Layer 5 of a small transformer language model trained on English Wikipedia (11 layers, counted from 0, width 64).
A neuron's activation on a vector x is GELU(weights . x), where the dot is the dot product.

Input weights of the MLP neurons that the questions are about. A number n stands for (n - 128) times 0.021.
n0: 105, 141, 171, 128, 110, 116, 164, 108, 165, 134, 126, 142, 137, 100, 136, 154, 128, 156, 120, 99, 155, 113, 112, 109, 180, 147, 94, 159, 133, 155, 203, 119, 167, 119, 128, 124, 99, 146, 156, 95, 118, 123, 104, 135, 138, 94, 148, 148, 133, 132, 140, 136, 82, 120, 146, 161, 121, 82, 147, 79, 121, 102, 129, 128
n30: 131, 133, 162, 121, 119, 126, 99, 172, 84, 115, 155, 119, 112, 150, 105, 111, 131, 133, 140, 152, 153, 152, 121, 118, 129, 105, 155, 99, 135, 117, 104, 138, 99, 127, 117, 124, 93, 117, 101, 126, 87, 106, 189, 116, 156, 127, 119, 163, 109, 109, 112, 149, 124, 161, 160, 78, 120, 137, 139, 179, 110, 86, 126, 115
n33: 130, 151, 142, 110, 20, 112, 128, 88, 130, 102, 161, 143, 169, 106, 127, 110, 119, 134, 116, 106, 144, 137, 88, 146, 138, 105, 123, 140, 138, 128, 124, 114, 103, 88, 169, 71, 125, 128, 102, 138, 146, 119, 126, 106, 108, 149, 115, 123, 125, 148, 144, 76, 99, 142, 144, 114, 102, 168, 134, 124, 125, 92, 199, 113
n45: 119, 111, 136, 122, 140, 108, 152, 139, 118, 114, 101, 105, 122, 151, 176, 136, 132, 107, 181, 115, 131, 154, 106, 145, 90, 124, 118, 120, 108, 114, 91, 113, 108, 144, 81, 124, 99, 119, 147, 130, 128, 124, 90, 177, 114, 96, 98, 131, 142, 132, 134, 107, 134, 134, 120, 154, 120, 96, 112, 87, 135, 142, 138, 146
n46: 150, 146, 164, 105, 167, 63, 158, 185, 102, 54, 169, 115, 134, 169, 172, 91, 40, 111, 109, 91, 146, 142, 105, 123, 147, 174, 162, 103, 133, 146, 106, 121, 109, 134, 115, 95, 84, 108, 97, 154, 150, 83, 140, 136, 124, 141, 86, 133, 107, 146, 146, 143, 141, 95, 124, 111, 205, 111, 147, 127, 109, 91, 166, 125
n77: 99, 115, 106, 152, 128, 161, 130, 132, 94, 142, 142, 96, 123, 129, 181, 158, 128, 91, 124, 150, 127, 129, 115, 133, 136, 152, 140, 129, 123, 143, 140, 186, 125, 77, 143, 103, 123, 115, 138, 135, 102, 95, 147, 141, 140, 130, 147, 142, 123, 126, 120, 108, 128, 168, 96, 97, 148, 140, 138, 135, 98, 125, 138, 175
n85: 95, 148, 148, 42, 149, 135, 127, 106, 190, 160, 126, 105, 136, 108, 138, 123, 113, 162, 175, 138, 146, 143, 85, 140, 157, 114, 127, 67, 75, 132, 135, 140, 146, 136, 102, 152, 125, 132, 139, 145, 166, 121, 114, 98, 75, 90, 129, 147, 138, 144, 130, 110, 103, 140, 187, 147, 121, 122, 116, 147, 111, 109, 74, 88
n93: 116, 76, 124, 173, 121, 184, 160, 86, 123, 157, 108, 98, 174, 85, 173, 167, 80, 103, 106, 107, 190, 155, 129, 126, 160, 156, 91, 137, 208, 96, 99, 176, 146, 112, 152, 86, 108, 124, 110, 138, 122, 127, 129, 123, 173, 129, 165, 96, 167, 151, 120, 121, 167, 106, 143, 130, 116, 132, 113, 63, 123, 105, 102, 132
n99: 113, 115, 166, 129, 116, 156, 140, 75, 136, 116, 92, 126, 114, 173, 125, 120, 176, 138, 109, 153, 156, 110, 123, 102, 136, 128, 108, 119, 96, 104, 128, 186, 146, 103, 70, 111, 150, 124, 98, 82, 110, 126, 123, 105, 131, 115, 115, 186, 62, 105, 101, 152, 108, 145, 107, 139, 150, 109, 166, 129, 118, 108, 137, 114
n100: 148, 141, 124, 129, 67, 68, 108, 106, 120, 105, 149, 146, 175, 186, 141, 107, 112, 158, 143, 146, 143, 115, 150, 125, 127, 123, 140, 135, 136, 144, 128, 138, 131, 113, 138, 102, 114, 148, 153, 152, 134, 159, 112, 147, 146, 119, 134, 83, 179, 102, 154, 154, 116, 102, 117, 118, 126, 96, 134, 110, 174, 119, 126, 102
n112: 85, 160, 153, 137, 170, 180, 136, 126, 139, 105, 123, 117, 107, 88, 156, 118, 123, 156, 147, 156, 151, 105, 127, 98, 206, 119, 112, 101, 167, 172, 159, 118, 128, 127, 103, 143, 104, 109, 176, 130, 127, 69, 119, 144, 164, 142, 104, 169, 136, 118, 154, 127, 122, 100, 123, 135, 142, 111, 114, 115, 144, 125, 146, 126
n122: 124, 132, 148, 112, 141, 176, 105, 99, 158, 94, 108, 153, 106, 139, 133, 104, 174, 154, 109, 119, 203, 197, 157, 168, 137, 217, 145, 148, 107, 140, 95, 167, 129, 93, 131, 83, 145, 124, 106, 169, 141, 171, 171, 130, 158, 174, 106, 125, 104, 106, 67, 161, 131, 129, 115, 104, 112, 250, 164, 102, 153, 99, 96, 136
n139: 107, 131, 128, 129, 101, 124, 137, 117, 121, 119, 165, 121, 111, 114, 100, 128, 114, 123, 126, 130, 104, 118, 148, 155, 124, 164, 143, 137, 144, 156, 147, 135, 107, 133, 112, 132, 115, 107, 104, 134, 134, 98, 140, 158, 131, 109, 134, 146, 151, 116, 80, 113, 122, 131, 113, 141, 154, 132, 152, 168, 126, 136, 120, 132
n151: 112, 113, 108, 124, 114, 106, 138, 138, 137, 151, 107, 148, 119, 121, 120, 111, 147, 88, 124, 126, 123, 116, 125, 116, 111, 120, 130, 133, 128, 144, 140, 131, 123, 146, 121, 168, 133, 132, 127, 127, 126, 136, 141, 139, 165, 177, 143, 118, 137, 113, 144, 99, 126, 135, 114, 130, 124, 139, 171, 96, 121, 157, 96, 105
n155: 95, 148, 142, 109, 135, 113, 152, 109, 88, 137, 136, 130, 151, 109, 100, 122, 145, 129, 104, 109, 154, 119, 128, 139, 137, 109, 95, 158, 138, 129, 167, 141, 129, 169, 147, 131, 96, 95, 108, 129, 175, 110, 175, 124, 151, 85, 133, 121, 132, 136, 95, 129, 104, 141, 102, 130, 145, 107, 131, 155, 126, 139, 153, 106
n161: 121, 113, 163, 103, 136, 146, 126, 173, 102, 74, 175, 127, 124, 138, 144, 129, 118, 110, 111, 101, 106, 122, 134, 132, 129, 140, 137, 90, 118, 106, 55, 102, 134, 73, 134, 139, 111, 117, 117, 144, 167, 140, 130, 127, 93, 153, 129, 94, 114, 124, 144, 139, 121, 111, 126, 117, 100, 154, 162, 137, 125, 126, 143, 155
n171: 126, 142, 79, 123, 119, 111, 129, 127, 109, 119, 118, 152, 134, 111, 121, 108, 131, 118, 159, 142, 106, 128, 123, 121, 152, 107, 134, 132, 145, 62, 154, 146, 106, 119, 118, 152, 120, 135, 87, 139, 101, 106, 153, 126, 121, 145, 128, 141, 111, 130, 133, 165, 113, 124, 138, 116, 126, 163, 142, 140, 139, 137, 161, 162
n180: 135, 119, 140, 92, 93, 128, 89, 148, 116, 104, 85, 116, 116, 119, 152, 104, 182, 133, 65, 101, 134, 136, 156, 146, 165, 98, 142, 148, 154, 133, 137, 89, 119, 73, 104, 118, 87, 134, 133, 102, 158, 80, 86, 161, 73, 79, 131, 112, 192, 127, 150, 138, 124, 136, 179, 122, 125, 148, 155, 141, 122, 133, 153, 121
n182: 141, 153, 139, 149, 135, 120, 154, 118, 90, 134, 133, 102, 160, 148, 147, 130, 138, 118, 125, 140, 151, 164, 131, 130, 90, 115, 149, 111, 135, 138, 137, 137, 95, 91, 135, 106, 133, 97, 142, 116, 126, 123, 134, 161, 141, 130, 113, 156, 135, 148, 167, 153, 159, 145, 86, 81, 141, 162, 142, 130, 136, 83, 133, 147
n187: 111, 113, 126, 126, 132, 109, 118, 120, 135, 124, 116, 153, 138, 138, 114, 120, 139, 135, 104, 161, 117, 117, 130, 87, 141, 125, 141, 135, 130, 121, 95, 155, 146, 110, 131, 116, 166, 132, 141, 104, 100, 119, 107, 144, 97, 121, 141, 113, 106, 140, 117, 144, 111, 120, 134, 120, 141, 110, 139, 108, 115, 127, 143, 149
n192: 172, 151, 94, 128, 112, 159, 143, 126, 72, 99, 120, 131, 155, 110, 148, 165, 106, 155, 113, 123, 182, 148, 97, 146, 209, 131, 121, 141, 110, 140, 122, 124, 125, 122, 152, 116, 152, 71, 161, 81, 182, 151, 143, 105, 100, 97, 118, 79, 178, 121, 209, 130, 125, 163, 142, 123, 127, 123, 120, 144, 151, 112, 147, 117
n196: 131, 123, 131, 129, 141, 115, 159, 121, 129, 126, 158, 150, 146, 136, 111, 127, 124, 104, 108, 148, 121, 107, 149, 140, 121, 139, 116, 130, 132, 120, 146, 137, 130, 147, 123, 139, 140, 146, 138, 120, 101, 113, 188, 145, 121, 113, 118, 124, 148, 139, 89, 139, 140, 114, 155, 149, 139, 86, 148, 136, 130, 132, 124, 94
n201: 111, 77, 133, 74, 89, 112, 135, 147, 169, 215, 108, 114, 87, 142, 173, 157, 89, 112, 149, 150, 78, 159, 89, 140, 130, 152, 161, 130, 135, 151, 133, 174, 126, 107, 127, 121, 127, 131, 132, 125, 88, 118, 104, 128, 178, 134, 151, 140, 126, 123, 140, 151, 105, 112, 149, 63, 162, 103, 157, 117, 109, 157, 104, 132
n203: 153, 144, 123, 147, 128, 127, 97, 150, 139, 140, 157, 111, 132, 157, 144, 130, 146, 149, 118, 105, 122, 121, 121, 101, 117, 133, 104, 114, 111, 129, 133, 137, 175, 121, 143, 127, 115, 91, 135, 139, 97, 98, 149, 138, 142, 160, 151, 162, 114, 125, 113, 122, 156, 84, 158, 134, 118, 190, 116, 112, 121, 113, 125, 114
n206: 148, 121, 128, 122, 67, 111, 109, 122, 138, 114, 95, 125, 102, 106, 136, 134, 166, 135, 142, 165, 136, 123, 141, 102, 170, 130, 144, 124, 159, 124, 137, 126, 153, 110, 109, 104, 147, 142, 122, 127, 126, 124, 95, 120, 161, 80, 70, 156, 111, 132, 113, 126, 73, 97, 119, 115, 151, 86, 177, 146, 113, 141, 108, 156
n215: 115, 109, 117, 127, 123, 143, 119, 102, 161, 132, 118, 115, 136, 158, 160, 145, 147, 125, 110, 117, 101, 140, 136, 125, 121, 171, 135, 111, 111, 121, 86, 150, 180, 81, 127, 106, 109, 122, 112, 109, 134, 135, 166, 139, 124, 122, 137, 164, 124, 104, 131, 132, 121, 124, 106, 102, 161, 99, 142, 115, 130, 138, 155, 98
n222: 133, 132, 131, 133, 141, 122, 91, 144, 96, 117, 129, 159, 118, 164, 120, 137, 123, 139, 116, 119, 144, 130, 126, 154, 106, 102, 106, 108, 97, 121, 110, 147, 111, 145, 117, 133, 121, 103, 116, 153, 149, 136, 155, 119, 143, 145, 146, 159, 97, 110, 129, 120, 111, 143, 105, 106, 131, 158, 98, 82, 134, 117, 105, 129
n223: 110, 107, 148, 124, 143, 139, 179, 189, 166, 116, 148, 123, 90, 110, 153, 95, 204, 100, 101, 111, 111, 122, 79, 136, 122, 128, 160, 111, 162, 105, 146, 152, 103, 142, 90, 146, 73, 116, 97, 108, 96, 101, 147, 115, 126, 120, 107, 137, 122, 75, 51, 138, 90, 102, 147, 90, 150, 113, 123, 133, 136, 105, 158, 121
n243: 147, 151, 138, 91, 181, 123, 125, 106, 116, 144, 119, 103, 142, 138, 111, 113, 121, 104, 147, 140, 127, 110, 89, 148, 106, 133, 126, 110, 110, 138, 122, 167, 159, 126, 136, 136, 148, 100, 154, 178, 110, 131, 145, 97, 121, 100, 139, 133, 139, 143, 148, 111, 117, 101, 148, 153, 143, 96, 89, 152, 111, 140, 148, 145
n250: 116, 123, 110, 108, 131, 118, 120, 144, 117, 122, 110, 130, 114, 128, 127, 157, 128, 111, 147, 109, 128, 122, 121, 116, 120, 143, 141, 85, 107, 123, 126, 156, 116, 152, 107, 107, 134, 124, 118, 116, 119, 125, 129, 107, 125, 128, 111, 148, 120, 124, 120, 127, 122, 94, 126, 142, 127, 161, 136, 120, 115, 119, 137, 145
n252: 102, 143, 132, 122, 105, 112, 111, 90, 100, 110, 138, 174, 132, 125, 111, 124, 134, 143, 156, 85, 104, 158, 123, 113, 140, 124, 98, 68, 150, 147, 181, 129, 86, 114, 140, 91, 130, 158, 133, 88, 52, 149, 97, 178, 74, 168, 81, 113, 147, 134, 126, 102, 97, 111, 87, 137, 133, 133, 110, 142, 152, 125, 163, 111

Each question shows a token from some text and the vector x that enters the MLP there. A number n stands for (n - 128) times 0.016.

" the": 113, 139, 150, 196, 100, 125, 104, 173, 134, 145, 118, 108, 130, 124, 159, 104, 60, 136, 125, 140, 89, 90, 145, 122, 121, 117, 207, 114, 93, 121, 156, 114, 131, 118, 106, 149, 213, 181, 120, 132, 113, 171, 72, 67, 139, 97, 169, 130, 124, 158, 86, 135, 189, 155, 87, 142, 94, 149, 131, 121, 78, 137, 204, 93
The neuron with the highest activation: n187

",": 152, 180, 137, 199, 107, 108, 128, 176, 169, 148, 92, 125, 132, 126, 97, 113, 68, 138, 145, 137, 104, 99, 143, 105, 125, 138, 167, 104, 101, 137, 151, 97, 129, 161, 139, 116, 165, 174, 126, 104, 86, 229, 115, 46, 145, 112, 150, 121, 141, 131, 77, 154, 182, 141, 63, 147, 57, 139, 113, 99, 111, 150, 195, 102
The three highest activations, in order: n100, n250, n252

" to": 148, 152, 132, 191, 134, 126, 110, 158, 169, 138, 146, 102, 122, 165, 117, 124, 72, 123, 116, 115, 105, 116, 167, 110, 124, 127, 208, 128, 95, 131, 142, 102, 128, 141, 132, 110, 129, 170, 140, 128, 107, 201, 92, 42, 147, 112, 157, 117, 109, 153, 99, 107, 171, 147, 83, 159, 69, 135, 110, 74, 110, 157, 212, 64
The neuron with the highest activation: n100

"9": 121, 154, 116, 192, 123, 134, 143, 189, 118, 168, 75, 98, 142, 108, 130, 120, 65, 152, 126, 122, 115, 105, 166, 116, 99, 118, 211, 134, 107, 151, 157, 102, 127, 119, 130, 132, 173, 178, 110, 118, 139, 198, 69, 46, 119, 112, 131, 149, 147, 120, 106, 108, 188, 176, 46, 94, 119, 163, 146, 104, 88, 154, 181, 81
The three highest activations, in order: n182, n151, n77

"ed": 134, 165, 125, 192, 122, 125, 120, 175, 143, 164, 120, 102, 123, 131, 109, 125, 77, 131, 113, 142, 58, 89, 141, 123, 132, 117, 201, 114, 93, 134, 142, 91, 118, 105, 124, 123, 204, 189, 123, 113, 128, 161, 82, 25, 101, 110, 222, 137, 149, 154, 82, 135, 167, 156, 127, 137, 112, 155, 143, 92, 126, 138, 195, 78
The three highest activations, in order: n187, n33, n201

";": 104, 138, 131, 182, 120, 79, 108, 220, 135, 127, 43, 96, 135, 96, 97, 111, 98, 112, 116, 159, 94, 97, 162, 109, 149, 97, 186, 121, 129, 125, 193, 27, 146, 127, 121, 141, 200, 188, 146, 114, 122, 184, 69, 63, 126, 107, 116, 140, 161, 154, 94, 119, 184, 150, 90, 133, 80, 163, 121, 115, 152, 134, 196, 93
Which two neurons fire most, strongest first? n180, n206

" of": 156, 151, 111, 166, 100, 102, 155, 172, 142, 125, 144, 101, 138, 128, 106, 96, 70, 141, 140, 127, 109, 83, 208, 134, 118, 113, 194, 128, 108, 117, 161, 109, 152, 150, 119, 135, 151, 198, 125, 109, 121, 188, 137, 29, 160, 110, 149, 136, 132, 144, 83, 108, 164, 157, 85, 129, 46, 142, 115, 106, 115, 146, 200, 85
The neuron with the highest activation: n100

"6": 113, 176, 166, 194, 136, 133, 150, 174, 133, 127, 86, 87, 110, 103, 114, 105, 48, 113, 127, 155, 116, 72, 201, 119, 156, 130, 191, 127, 148, 128, 170, 31, 127, 133, 133, 113, 184, 153, 127, 114, 95, 178, 75, 46, 139, 108, 140, 145, 146, 161, 118, 124, 154, 154, 75, 144, 58, 150, 141, 82, 87, 196, 172, 105
The three highest activations, in order: n112, n0, n206

"ym": 128, 158, 163, 165, 117, 120, 98, 150, 131, 120, 80, 139, 69, 108, 128, 113, 78, 122, 134, 131, 91, 76, 205, 124, 159, 148, 189, 125, 126, 147, 119, 60, 149, 189, 146, 121, 143, 199, 149, 141, 104, 126, 103, 42, 167, 109, 129, 156, 131, 123, 76, 119, 144, 156, 76, 139, 64, 135, 182, 124, 108, 175, 192, 79
The neuron with the highest activation: n206

" state": 119, 148, 140, 183, 121, 128, 141, 187, 154, 126, 82, 134, 101, 110, 102, 119, 77, 123, 136, 141, 61, 63, 192, 141, 106, 141, 170, 104, 79, 141, 135, 78, 119, 149, 118, 117, 161, 174, 118, 108, 90, 176, 133, 44, 153, 108, 173, 132, 139, 159, 89, 124, 203, 198, 74, 138, 82, 139, 141, 120, 107, 168, 195, 111
The neuron with the highest activation: n151

"1": 120, 183, 150, 213, 129, 106, 119, 174, 124, 165, 116, 72, 100, 117, 140, 101, 67, 107, 132, 151, 145, 96, 165, 145, 149, 121, 194, 143, 83, 129, 122, 81, 116, 166, 99, 113, 136, 180, 118, 110, 102, 159, 76, 73, 111, 110, 157, 153, 151, 152, 78, 110, 200, 147, 60, 149, 93, 142, 148, 104, 112, 191, 182, 97
Which neuron fires most, and how strongly? n45, at about 1.2

" June": 158, 189, 126, 195, 138, 133, 136, 166, 141, 123, 109, 81, 137, 131, 134, 133, 67, 134, 132, 160, 119, 98, 117, 130, 124, 128, 190, 111, 65, 146, 159, 95, 126, 136, 125, 136, 159, 111, 106, 118, 117, 183, 98, 51, 152, 122, 193, 115, 142, 102, 102, 92, 211, 153, 58, 129, 39, 153, 121, 142, 89, 151, 193, 78
Which two neurons fire most, strongest first? n192, n203

"==": 121, 164, 141, 158, 130, 118, 128, 191, 136, 153, 72, 116, 126, 132, 111, 96, 108, 137, 104, 145, 110, 92, 159, 130, 136, 130, 206, 119, 73, 143, 131, 64, 119, 143, 128, 117, 175, 185, 120, 152, 101, 165, 100, 82, 144, 100, 128, 162, 130, 114, 60, 171, 197, 151, 69, 151, 42, 155, 118, 84, 130, 150, 198, 56
The three highest activations, in order: n122, n250, n151

"st": 155, 178, 151, 189, 99, 102, 142, 177, 117, 129, 89, 80, 113, 97, 145, 123, 63, 102, 112, 146, 123, 83, 183, 154, 147, 139, 190, 102, 82, 134, 138, 95, 124, 165, 99, 143, 175, 169, 119, 99, 123, 150, 86, 68, 135, 110, 195, 151, 149, 136, 83, 79, 179, 169, 73, 157, 91, 136, 149, 128, 105, 166, 196, 90
The neuron with the highest activation: n139

" ==": 137, 161, 126, 162, 140, 136, 139, 180, 145, 148, 84, 116, 116, 137, 104, 107, 124, 123, 98, 141, 103, 75, 160, 112, 123, 130, 202, 125, 56, 146, 135, 58, 145, 160, 111, 113, 162, 171, 125, 161, 103, 192, 119, 79, 125, 80, 101, 143, 128, 125, 57, 160, 198, 160, 85, 115, 57, 164, 116, 103, 126, 156, 201, 77
The three highest activations, in order: n122, n250, n196

"\n": 123, 121, 153, 166, 133, 142, 145, 182, 138, 168, 72, 115, 136, 101, 128, 119, 56, 129, 111, 111, 130, 115, 111, 121, 105, 125, 196, 136, 100, 143, 117, 121, 145, 143, 143, 125, 147, 179, 132, 120, 122, 182, 81, 81, 162, 92, 191, 136, 150, 129, 60, 112, 184, 136, 59, 151, 79, 154, 106, 93, 105, 155, 198, 99
The neuron with the highest activation: n93

" and": 139, 185, 130, 179, 109, 128, 124, 169, 158, 167, 114, 121, 119, 123, 103, 129, 73, 110, 133, 109, 93, 101, 185, 119, 126, 133, 176, 110, 107, 141, 160, 104, 112, 148, 146, 113, 146, 190, 94, 112, 110, 242, 108, 51, 132, 119, 139, 113, 118, 161, 86, 139, 177, 137, 56, 165, 68, 133, 113, 91, 113, 151, 205, 111
The neuron with the highest activation: n252

" can": 147, 153, 147, 177, 120, 131, 94, 166, 172, 153, 123, 89, 102, 154, 113, 116, 81, 100, 117, 116, 112, 85, 155, 84, 144, 142, 210, 98, 84, 135, 125, 86, 130, 136, 140, 125, 133, 149, 120, 122, 114, 205, 148, 47, 144, 94, 153, 147, 142, 147, 89, 108, 182, 169, 62, 153, 88, 137, 157, 119, 91, 186, 195, 94
The neuron with the highest activation: n215

" west": 170, 179, 150, 186, 135, 163, 135, 198, 171, 133, 87, 108, 114, 111, 114, 119, 86, 132, 110, 134, 81, 104, 170, 137, 101, 120, 188, 102, 89, 137, 130, 66, 117, 135, 113, 130, 146, 129, 99, 145, 123, 175, 113, 50, 133, 108, 166, 116, 141, 155, 95, 106, 182, 139, 62, 159, 74, 132, 142, 85, 94, 179, 205, 104
Which two neurons fire most, strongest first? n161, n151

"8": 130, 171, 148, 210, 123, 141, 141, 170, 138, 158, 81, 87, 130, 100, 140, 103, 57, 125, 127, 132, 113, 86, 182, 118, 129, 136, 210, 128, 98, 137, 169, 92, 127, 146, 114, 119, 153, 130, 110, 132, 112, 179, 68, 53, 156, 117, 127, 130, 139, 129, 104, 120, 177, 156, 59, 94, 94, 158, 154, 108, 96, 158, 195, 90
The neuron with the highest activation: n182

":": 151, 188, 148, 180, 106, 128, 136, 196, 150, 179, 92, 122, 121, 118, 130, 113, 70, 130, 118, 109, 104, 101, 106, 134, 110, 105, 189, 121, 115, 128, 149, 100, 140, 150, 131, 129, 158, 169, 113, 87, 122, 200, 106, 53, 135, 96, 149, 154, 108, 149, 88, 136, 219, 157, 38, 126, 86, 157, 112, 107, 130, 130, 181, 80
Which two neurons fire most, strongest first? n182, n250

"2": 113, 170, 137, 172, 131, 145, 144, 186, 144, 157, 75, 101, 122, 92, 122, 107, 55, 137, 104, 114, 147, 133, 117, 128, 125, 101, 194, 138, 114, 135, 148, 98, 134, 136, 120, 135, 185, 169, 127, 87, 115, 148, 80, 63, 139, 97, 176, 134, 144, 165, 80, 114, 198, 144, 48, 138, 100, 140, 134, 98, 116, 189, 190, 88
Which two neurons fire most, strongest first? n93, n151

" ": 135, 185, 152, 168, 113, 118, 122, 185, 149, 169, 116, 122, 68, 134, 135, 95, 88, 121, 143, 140, 128, 105, 131, 105, 104, 134, 198, 108, 93, 127, 142, 130, 150, 165, 129, 108, 138, 162, 111, 118, 87, 159, 130, 54, 146, 102, 154, 143, 179, 154, 84, 133, 183, 150, 48, 97, 68, 113, 112, 131, 96, 192, 199, 95
Which neuron fires most, and how strongly? n201, at about 1.8

"0": 115, 153, 125, 208, 123, 136, 145, 205, 126, 165, 110, 90, 109, 123, 150, 126, 68, 138, 137, 114, 107, 73, 152, 139, 125, 125, 193, 134, 88, 165, 139, 118, 122, 161, 119, 124, 151, 170, 115, 132, 113, 181, 78, 44, 128, 117, 142, 138, 156, 126, 92, 101, 180, 179, 43, 111, 109, 164, 130, 94, 92, 154, 180, 87
Which neuron fires most, and how strongly? n77, at about 1.7

"vent": 128, 181, 125, 215, 108, 139, 143, 159, 144, 160, 74, 76, 105, 119, 160, 124, 69, 108, 124, 119, 86, 77, 154, 139, 134, 142, 203, 94, 67, 153, 130, 108, 144, 126, 142, 137, 144, 200, 147, 137, 133, 192, 109, 29, 113, 97, 202, 136, 128, 106, 86, 116, 169, 166, 105, 137, 113, 151, 155, 119, 115, 148, 171, 69
Which neuron fires most, and how strongly? n215, at about 1.4

"-": 127, 185, 156, 163, 113, 97, 129, 193, 135, 161, 116, 136, 103, 117, 136, 103, 65, 131, 113, 141, 120, 103, 161, 124, 126, 123, 197, 139, 98, 126, 155, 105, 119, 161, 146, 139, 163, 154, 109, 123, 107, 176, 102, 52, 127, 125, 162, 150, 113, 145, 73, 105, 202, 136, 41, 147, 66, 145, 125, 87, 128, 175, 182, 80
Which neuron fires most, and how strongly? n151, at about 1.6

" Co": 118, 170, 128, 171, 116, 153, 134, 166, 128, 157, 70, 102, 82, 127, 102, 92, 74, 116, 140, 136, 135, 80, 181, 112, 115, 109, 215, 117, 96, 164, 116, 91, 143, 152, 135, 144, 114, 178, 139, 103, 121, 125, 131, 46, 141, 116, 168, 154, 127, 149, 87, 151, 186, 156, 77, 127, 69, 149, 124, 128, 105, 170, 200, 76
The three highest activations, in order: n30, n151, n250

"s": 160, 209, 150, 209, 131, 121, 126, 144, 141, 136, 115, 123, 83, 94, 137, 101, 65, 106, 142, 153, 105, 97, 146, 90, 134, 132, 210, 108, 112, 104, 111, 92, 133, 157, 136, 140, 121, 181, 110, 130, 116, 146, 106, 54, 143, 91, 130, 159, 144, 151, 87, 104, 180, 148, 72, 159, 90, 139, 157, 117, 109, 167, 195, 89
The neuron with the highest activation: n46

" Governor": 111, 171, 143, 215, 134, 132, 132, 185, 140, 141, 87, 119, 97, 133, 114, 106, 81, 126, 137, 102, 108, 81, 164, 137, 118, 123, 185, 96, 118, 148, 116, 79, 166, 146, 114, 120, 134, 148, 136, 102, 98, 138, 86, 60, 128, 120, 231, 117, 116, 142, 79, 150, 196, 185, 67, 144, 61, 148, 129, 123, 105, 161, 200, 101
The three highest activations, in order: n203, n161, n151

" at": 149, 174, 134, 178, 126, 136, 118, 183, 160, 142, 132, 96, 131, 149, 128, 108, 71, 126, 116, 128, 86, 71, 134, 119, 126, 113, 219, 115, 109, 119, 143, 104, 131, 154, 121, 142, 140, 154, 131, 171, 115, 188, 99, 38, 114, 97, 159, 139, 117, 150, 90, 126, 158, 129, 88, 163, 67, 147, 118, 87, 99, 158, 208, 102
The neuron with the highest activation: n243

" but": 124, 173, 138, 203, 122, 147, 98, 150, 134, 157, 139, 137, 113, 140, 120, 121, 64, 116, 125, 92, 90, 118, 136, 125, 145, 110, 210, 107, 109, 137, 164, 106, 129, 165, 171, 133, 152, 159, 90, 111, 116, 212, 101, 51, 129, 114, 163, 116, 128, 135, 62, 135, 157, 141, 89, 165, 90, 133, 116, 100, 103, 188, 186, 91
The neuron with the highest activation: n252

" record": 127, 153, 127, 167, 130, 91, 160, 194, 122, 132, 83, 100, 134, 129, 125, 115, 100, 150, 111, 146, 75, 99, 149, 131, 109, 131, 215, 115, 70, 145, 146, 27, 138, 141, 136, 129, 194, 148, 114, 113, 83, 172, 145, 72, 136, 101, 164, 149, 139, 148, 65, 132, 197, 150, 99, 123, 54, 158, 117, 117, 114, 157, 196, 69
The neuron with the highest activation: n196

"4": 135, 175, 155, 208, 138, 118, 126, 196, 125, 145, 117, 66, 93, 103, 140, 110, 66, 100, 132, 139, 137, 98, 181, 136, 131, 130, 204, 144, 97, 131, 134, 73, 122, 151, 100, 120, 137, 169, 114, 113, 88, 176, 70, 67, 128, 119, 151, 146, 146, 160, 82, 98, 184, 147, 61, 152, 91, 144, 153, 108, 105, 183, 183, 96
The neuron with the highest activation: n45

" ranked": 123, 187, 124, 201, 125, 101, 111, 205, 153, 180, 125, 92, 121, 139, 136, 126, 77, 145, 129, 148, 73, 117, 143, 119, 117, 99, 201, 123, 81, 138, 155, 52, 112, 108, 122, 125, 167, 163, 118, 144, 108, 138, 99, 42, 127, 104, 219, 125, 130, 142, 74, 133, 189, 153, 91, 147, 90, 155, 149, 96, 104, 134, 185, 114
Which neuron fires most, and how strongly? n203, at about 1.5

" L": 125, 214, 148, 173, 121, 140, 130, 180, 147, 130, 77, 88, 102, 106, 119, 106, 41, 122, 134, 166, 142, 96, 185, 118, 121, 101, 188, 109, 103, 123, 143, 97, 132, 187, 127, 161, 147, 145, 157, 123, 96, 183, 87, 68, 134, 98, 167, 146, 124, 150, 91, 108, 163, 173, 71, 127, 56, 146, 119, 112, 100, 168, 193, 101
The neuron with the highest activation: n112

" February": 134, 196, 127, 184, 124, 144, 147, 166, 125, 128, 101, 87, 133, 140, 147, 125, 60, 125, 133, 163, 117, 90, 151, 131, 127, 121, 201, 119, 76, 156, 152, 88, 138, 151, 125, 132, 167, 105, 116, 118, 101, 202, 93, 47, 150, 113, 184, 130, 145, 101, 90, 105, 184, 160, 59, 147, 54, 168, 123, 133, 80, 136, 186, 90
Which neuron fires most, and how strongly? n192, at about 1.1

"===": 115, 160, 131, 165, 137, 137, 128, 186, 144, 162, 113, 125, 104, 113, 128, 100, 72, 123, 108, 118, 136, 108, 124, 115, 109, 143, 195, 149, 54, 146, 134, 113, 141, 129, 136, 118, 175, 180, 135, 145, 109, 194, 101, 87, 139, 80, 161, 142, 144, 124, 52, 133, 181, 133, 60, 126, 41, 181, 140, 105, 128, 128, 193, 91
Which neuron fires most, and how strongly? n122, at about 3.9

" ===": 125, 163, 129, 170, 156, 134, 137, 173, 151, 144, 93, 111, 106, 137, 100, 104, 104, 128, 99, 149, 117, 74, 160, 108, 115, 148, 204, 131, 78, 157, 143, 52, 153, 161, 120, 127, 175, 155, 119, 148, 105, 209, 120, 75, 120, 92, 99, 133, 119, 134, 57, 154, 198, 144, 70, 120, 43, 161, 130, 115, 117, 151, 190, 66
The neuron with the highest activation: n122

"ates": 139, 145, 125, 216, 148, 120, 146, 166, 153, 140, 78, 91, 108, 143, 92, 127, 65, 120, 110, 118, 75, 67, 171, 130, 132, 130, 200, 126, 96, 126, 150, 80, 136, 111, 142, 123, 187, 186, 116, 130, 113, 199, 109, 52, 131, 112, 146, 138, 137, 151, 85, 129, 189, 153, 110, 151, 109, 130, 122, 85, 114, 152, 193, 62
The neuron with the highest activation: n196

" a": 125, 147, 165, 206, 91, 144, 97, 174, 151, 150, 110, 94, 107, 117, 155, 105, 77, 126, 168, 137, 79, 97, 144, 131, 121, 146, 201, 127, 68, 126, 154, 106, 106, 135, 127, 156, 163, 176, 126, 128, 115, 179, 92, 60, 134, 97, 144, 146, 137, 155, 82, 111, 193, 142, 80, 112, 98, 129, 118, 119, 98, 158, 199, 73
Which neuron fires most, and how strongly? n201, at about 1.3